Layer 3 of a small transformer language model trained on English Wikipedia (12 layers, counted from 0, width 64).
A neuron's activation on a vector x is SiLU(gate . x) times (in . x), where the dot is the dot product.
The model reads these tokens: "ig" "am" "ent" " d" "am" "age" " in" " his" " r" "ight" " k" "ne" "e" " again" "st"

The vector x that enters this layer's MLP at each token. A number n stands for (n - 500) times 0.0058.
0 "ig": 366,303,363,503,517,382,466,388,466,535,672,661,537,514,555,355,601,575,395,490,369,373,600,562,761,625,509,503,295,467,348,565,372,448,324,610,454,546,668,309,493,367,179,269,511,559,606,374,537,589,434,454,457,375,550,168,640,530,563,719,610,514,528,231
1 "am": 204,425,412,553,481,535,751,461,436,330,631,666,542,552,760,276,652,538,492,551,486,368,483,473,685,473,564,541,402,488,307,469,356,430,574,486,391,589,696,415,439,508,166,369,465,704,631,405,770,441,466,374,518,440,572,559,510,465,396,558,629,344,423,232
2 "ent": 371,379,301,699,591,602,535,691,397,365,557,631,510,713,614,363,425,148,462,451,532,365,549,550,639,482,685,743,274,458,344,525,546,553,460,591,464,585,664,452,620,380,187,467,546,513,419,419,601,613,550,392,547,473,319,669,431,413,217,617,570,462,464,244
3 " d": 334,420,406,477,886,752,354,396,681,397,426,800,650,506,600,539,415,387,451,376,481,415,620,485,508,461,534,650,301,553,412,463,178,433,500,509,652,518,609,248,633,486,386,489,592,591,572,666,316,482,582,473,526,402,511,412,685,324,493,685,531,245,394,373
4 "am": 466,438,635,501,394,422,751,512,568,567,658,498,732,289,717,246,606,563,421,436,579,442,592,331,645,354,469,648,393,576,219,489,417,460,525,450,375,614,497,488,481,543,301,502,401,404,558,317,589,363,506,481,668,321,625,639,498,402,164,329,605,127,529,227
5 "age": 418,417,401,593,638,608,648,541,321,496,526,659,439,432,571,625,425,145,409,382,308,348,646,432,531,396,568,730,355,625,191,498,327,624,475,618,400,408,671,349,526,434,390,383,536,532,359,409,705,638,437,404,473,291,449,585,446,410,607,562,591,202,306,230
6 " in": 544,514,402,629,406,680,422,647,700,760,462,573,640,584,651,443,500,336,582,460,227,314,368,405,510,683,251,572,375,320,329,557,382,244,433,455,340,449,634,393,559,479,305,416,678,418,296,544,581,334,467,442,483,316,703,310,617,539,475,203,529,614,427,391
7 " his": 683,451,404,298,573,496,560,705,615,389,328,517,641,403,676,473,496,450,521,605,334,349,456,510,558,311,331,532,375,216,420,447,425,421,502,645,456,398,157,559,658,321,358,353,493,523,312,506,696,381,414,397,412,459,625,332,352,638,551,665,517,358,201,318
8 " r": 532,344,297,336,723,399,369,585,849,534,511,665,765,524,674,694,664,526,589,376,380,431,324,634,694,426,513,669,356,528,287,481,264,474,352,613,597,498,649,370,616,528,453,543,553,430,509,549,404,710,630,535,530,508,740,197,438,443,460,455,445,320,395,344
9 "ight": 585,578,560,511,528,722,724,609,476,473,723,378,261,710,574,525,337,414,483,523,508,136,467,666,577,417,493,726,225,562,403,618,554,545,392,631,377,546,492,308,629,483,248,510,580,552,353,413,563,321,455,373,668,379,566,462,675,348,351,572,589,427,377,264
10 " k": 580,452,648,435,660,531,412,543,780,327,503,875,600,565,508,598,680,660,691,508,361,638,396,620,677,434,568,592,308,456,116,589,285,544,588,600,291,697,640,343,343,537,373,479,462,520,374,449,554,633,602,491,333,400,760,247,512,471,377,568,494,454,449,581
11 "ne": 399,378,458,629,375,377,611,687,634,573,603,520,568,458,470,475,419,464,484,464,99,350,731,515,502,339,328,973,393,526,314,432,435,651,538,636,715,446,622,299,460,501,322,374,455,569,474,527,736,611,497,418,484,377,613,288,521,402,408,600,494,239,290,425
12 "e": 249,330,459,645,472,457,690,643,512,701,629,585,609,405,649,621,368,340,524,433,264,417,649,463,590,435,377,832,501,494,321,556,389,694,599,680,529,347,688,259,532,412,340,415,481,643,451,502,718,600,347,473,581,441,413,366,527,375,659,483,558,540,291,181
13 " again": 671,483,629,590,572,588,820,643,535,430,529,469,581,579,662,438,741,394,428,428,546,319,492,529,598,492,670,967,475,543,302,753,428,529,423,691,195,446,454,287,511,453,361,657,468,392,476,430,463,395,335,607,306,627,503,342,464,238,496,626,413,702,435,332
14 "st": 453,477,290,535,663,700,522,518,667,609,512,668,604,514,573,487,504,459,425,552,346,481,453,339,603,566,413,500,160,319,428,470,438,296,343,590,415,452,672,264,378,418,236,497,645,365,327,476,650,235,239,407,368,341,814,495,597,474,330,373,572,449,558,385

Each question shows the input weights of one neuron of the MLP. A number n stands for (n - 500) times 0.002.

n92 gate: 624,313,407,544,417,403,492,582,692,383,407,358,626,380,359,518,159,531,474,388,614,593,523,624,532,669,559,498,569,707,757,434,438,752,383,637,647,514,367,730,390,647,471,565,548,359,532,719,503,604,568,464,593,429,504,483,551,496,240,518,737,539,464,687
n92 in: 635,256,378,421,366,549,477,470,531,404,440,475,551,653,369,512,181,510,505,521,602,476,535,487,559,623,658,692,505,525,680,348,370,413,277,467,575,413,474,804,587,690,457,601,490,465,541,579,548,583,432,552,705,601,516,406,437,655,328,577,332,503,373,574
It fires most on token 10 " k"

n0 gate: 455,450,516,426,511,420,590,609,534,337,349,649,433,362,647,360,346,512,432,662,868,474,474,356,456,460,394,458,378,552,471,256,603,412,489,316,470,683,315,747,583,516,447,567,474,529,255,395,483,291,375,470,543,374,661,651,516,589,536,463,225,546,436,405
n0 in: 386,362,540,480,592,469,431,577,488,334,353,615,512,531,499,495,370,467,504,567,828,505,220,465,333,566,573,362,458,651,406,340,418,458,340,296,539,653,300,789,594,484,303,408,431,505,440,435,595,413,249,596,469,523,386,598,290,519,608,423,360,481,467,564
On which token does it fire most, and how strongly? 7 " his", at about 3.7

n50 gate: 419,506,498,239,489,408,385,384,542,500,538,417,590,536,556,379,706,373,365,672,502,609,831,635,659,604,687,438,751,674,489,334,716,607,251,310,601,590,667,582,581,634,444,558,377,418,413,312,475,442,376,535,664,492,335,476,595,413,408,407,554,471,398,451
n50 in: 539,522,531,128,752,341,365,339,494,626,415,286,423,397,553,540,801,390,458,696,534,471,670,610,708,561,592,522,634,632,617,378,686,919,368,343,580,762,543,535,485,717,444,522,359,550,540,374,531,513,384,582,495,577,316,731,509,488,434,485,603,411,619,470
Its two highest activations, in order, are on tokens 4 "am", 6 " in"

n12 gate: 459,491,619,439,390,372,511,678,580,705,576,391,539,552,512,443,278,453,371,760,355,488,381,472,542,433,251,176,563,291,318,561,423,467,664,459,434,575,477,398,306,664,477,684,752,389,497,613,677,472,615,555,646,499,403,519,544,561,608,421,674,548,593,808
n12 in: 720,577,602,731,454,798,544,394,661,601,654,602,387,369,400,308,380,715,342,549,329,387,541,311,460,409,757,383,588,474,492,351,290,539,470,259,314,692,528,582,415,466,375,482,423,572,539,560,669,418,590,457,589,395,388,352,601,461,569,460,299,575,552,528
On which token does it fire most, and how strongly? 6 " in", at about 4.1

n59 gate: 542,605,631,517,524,543,521,487,541,564,581,271,687,772,624,456,527,752,279,541,594,465,352,247,416,499,612,599,626,656,375,501,515,363,643,434,626,433,546,586,271,340,531,715,653,689,377,487,493,476,505,548,678,677,508,640,520,482,505,573,456,304,319,626
n59 in: 523,490,310,483,494,424,511,733,602,440,672,314,673,514,590,666,335,521,433,567,640,710,692,635,685,530,304,452,349,590,600,387,595,369,276,520,486,531,476,651,683,526,406,294,622,396,352,524,331,390,720,643,322,387,592,552,345,447,614,414,676,331,585,765
It fires most on token 12 "e"

n99 gate: 591,554,582,553,492,387,660,444,511,502,485,605,440,531,515,795,534,566,365,722,538,484,600,231,607,502,474,344,744,592,275,330,458,519,616,226,390,424,218,400,650,742,498,352,542,551,422,635,718,630,568,668,565,579,512,415,445,616,338,700,548,552,658,456
n99 in: 372,569,650,758,535,455,383,423,517,466,610,413,510,361,363,819,644,538,568,653,537,455,534,463,536,449,604,539,438,690,292,570,527,601,528,346,292,456,442,209,367,746,420,301,549,543,429,664,561,499,438,256,507,429,374,470,433,686,677,436,474,756,488,639
It fires most on token 10 " k"

n48 gate: 573,465,565,511,429,549,473,632,371,305,539,370,586,483,605,445,572,539,394,683,393,848,584,387,589,215,291,449,375,269,446,335,707,604,554,496,618,547,314,568,653,686,497,250,549,583,642,626,611,407,298,383,591,323,587,678,329,462,646,488,483,389,603,595
n48 in: 379,585,359,331,546,536,522,470,379,397,705,489,356,530,550,572,510,293,372,640,464,490,612,327,417,498,742,631,397,587,549,457,405,742,672,503,305,219,432,525,864,424,453,387,329,442,694,580,511,285,557,455,675,578,702,360,298,275,333,412,313,486,430,621
Its three highest activations, in order, are on tokens 7 " his", 4 "am", 11 "ne"

n57 gate: 293,846,403,526,450,440,513,777,447,393,670,501,402,244,561,401,718,556,338,764,691,609,386,488,636,601,230,300,495,483,555,430,546,545,481,406,351,601,420,348,418,387,414,523,557,383,472,390,584,623,459,483,353,684,554,463,656,469,670,481,550,383,706,618
n57 in: 407,614,635,431,285,517,576,589,313,296,738,603,372,511,564,393,490,679,652,582,416,406,692,518,368,516,254,533,412,608,637,628,448,523,597,492,414,583,401,476,542,446,612,627,752,524,744,424,615,527,604,255,512,595,465,396,669,437,655,589,390,462,259,574
On which token does it fire most, and how strongly? 1 "am", at about 1.6

n36 gate: 732,411,480,607,476,680,919,545,567,394,497,455,623,631,707,520,399,585,632,514,627,593,642,738,462,345,544,451,537,335,470,302,738,462,601,480,621,555,608,395,581,578,726,313,511,476,435,578,547,536,700,498,523,694,543,734,425,525,284,597,281,802,526,495
n36 in: 483,689,601,456,465,554,574,528,340,403,511,699,389,681,287,550,472,558,597,655,334,619,397,615,499,555,585,431,377,527,447,492,389,577,473,639,603,426,596,322,548,431,502,631,588,610,546,381,423,501,510,657,358,472,418,411,687,503,287,524,482,516,292,387
It fires most on token 2 "ent"

n31 gate: 534,592,542,374,613,439,487,528,288,668,513,344,456,550,693,393,319,342,614,419,372,426,446,343,599,396,655,557,561,467,519,478,589,498,554,385,592,429,685,538,853,430,469,826,826,413,473,495,187,569,443,652,425,360,512,771,457,600,659,430,467,364,481,704
n31 in: 435,375,454,566,432,382,354,301,620,422,427,706,472,680,492,482,614,317,543,583,523,546,582,487,345,619,499,419,402,784,476,704,296,412,721,479,383,494,286,460,553,611,669,568,382,556,642,254,720,350,617,705,557,381,288,468,389,294,582,524,615,555,518,433
On which token does it fire most, and how strongly? 5 "age", at about 0.62

n24 gate: 518,623,561,370,772,290,724,542,221,438,556,333,487,526,221,615,446,290,384,664,514,449,563,386,389,534,613,596,329,255,549,620,455,709,656,478,521,464,552,782,488,443,490,524,536,457,328,528,294,783,400,521,487,280,535,656,518,394,446,357,735,199,522,527
n24 in: 437,694,482,274,515,561,560,402,399,603,528,345,524,424,99,608,828,633,382,578,499,630,459,513,529,437,426,554,552,564,695,577,455,563,564,481,514,709,764,542,551,542,443,481,609,306,480,493,482,471,657,352,366,184,464,621,526,354,569,405,699,407,330,306
It fires most on token 5 "age"

n60 gate: 527,470,374,337,402,700,584,604,596,573,479,391,665,617,449,501,492,451,557,555,712,568,686,419,625,454,387,468,710,540,706,421,530,244,614,443,567,528,346,412,432,398,493,363,644,394,402,488,645,554,557,537,601,588,354,637,586,539,223,227,479,562,473,453
n60 in: 348,623,369,335,563,570,499,629,603,507,620,651,614,584,462,486,504,366,480,408,765,710,392,396,478,569,368,515,635,217,683,664,395,365,603,371,548,235,423,344,632,397,473,671,537,559,453,451,505,510,559,470,485,724,411,400,475,398,595,439,519,442,436,407
It fires most on token 6 " in"

n5 gate: 408,466,690,443,720,450,630,760,333,492,394,434,772,742,386,486,465,444,279,418,570,615,467,426,531,484,624,439,474,587,401,571,599,552,419,315,405,448,536,483,795,483,557,601,540,391,501,628,572,722,320,625,687,472,290,497,556,488,283,465,560,349,672,565
n5 in: 439,517,561,499,524,451,578,522,534,800,595,516,503,514,537,393,658,634,609,557,561,616,291,498,152,345,750,526,290,358,568,604,595,339,356,567,526,452,414,527,486,395,571,450,303,435,589,547,440,624,478,605,693,435,510,292,523,424,303,460,599,394,677,538
It fires most on token 4 "am"

n119 gate: 641,682,653,391,401,648,600,504,493,311,597,564,486,392,833,219,426,584,230,382,503,699,633,362,401,312,493,70,387,474,764,383,490,638,726,360,346,297,491,402,153,325,500,780,428,492,572,403,515,493,515,531,611,473,398,488,480,386,323,472,668,541,469,500
n119 in: 786,339,346,477,388,592,674,561,697,515,425,553,413,628,706,282,555,470,640,235,444,563,638,498,463,352,266,262,393,474,657,755,684,747,578,628,321,564,427,344,248,287,597,649,542,706,433,621,565,527,421,465,493,331,728,621,398,483,478,482,576,703,837,630
It fires most on token 3 " d"

n29 gate: 448,613,240,539,371,472,360,675,403,346,599,524,397,709,341,682,615,571,605,343,464,509,563,450,222,571,405,625,590,474,502,494,527,486,425,457,544,264,600,528,586,620,386,654,399,623,711,541,418,563,525,419,484,550,430,422,512,404,462,571,740,666,400,657
n29 in: 313,416,416,473,245,660,649,349,533,524,505,652,392,593,381,550,598,487,539,705,568,519,644,496,414,546,601,461,604,531,707,623,558,534,444,312,487,392,418,708,618,361,282,484,634,566,340,636,637,513,641,336,601,473,455,338,408,540,424,654,576,796,346,256
On which token does it fire most, and how strongly? 10 " k", at about 0.55

n81 gate: 458,418,374,293,298,347,672,607,395,484,598,426,431,388,402,438,528,526,229,408,597,408,407,490,490,586,526,478,589,464,513,294,393,599,560,362,397,531,337,748,710,652,392,501,423,431,485,323,444,739,300,655,640,345,624,667,554,507,447,639,472,592,630,353
n81 in: 542,549,252,603,440,481,593,521,385,366,654,508,512,452,470,475,649,557,605,537,444,560,309,358,464,508,418,421,709,359,551,284,443,647,716,524,563,444,424,851,636,528,475,467,389,418,392,543,402,517,730,505,694,540,478,724,406,650,779,658,616,479,127,280
It fires most on token 14 "st"

n46 gate: 433,627,462,583,546,400,579,396,421,602,191,559,525,296,499,433,416,446,659,454,500,433,670,620,264,469,578,501,506,467,501,625,621,540,406,541,731,535,801,289,512,472,520,356,492,544,699,378,347,283,374,548,62,549,532,356,734,649,493,426,232,603,476,689
n46 in: 419,431,255,700,408,279,540,646,322,446,352,804,519,539,540,353,426,624,571,511,679,517,380,724,443,642,668,540,712,665,425,365,443,545,315,565,561,547,586,489,370,554,448,598,469,478,825,365,420,527,210,434,279,247,572,376,456,238,568,470,264,799,410,408
Its three highest activations, in order, are on tokens 0 "ig", 13 " again", 7 " his"

n124 gate: 615,702,595,411,386,496,232,486,502,652,295,549,276,413,435,424,444,481,464,375,293,416,315,438,370,494,283,614,405,447,507,510,415,717,479,602,456,529,357,552,443,437,504,573,648,320,693,631,324,631,222,546,467,487,466,483,551,561,417,400,360,435,550,460
n124 in: 667,710,372,458,222,428,405,389,416,642,283,565,335,487,677,433,517,678,319,336,398,393,302,451,401,446,582,402,457,573,710,554,489,605,492,628,377,432,469,464,486,445,412,391,633,533,432,567,301,544,555,761,542,472,578,536,789,717,288,521,426,385,550,560
It fires most on token 6 " in"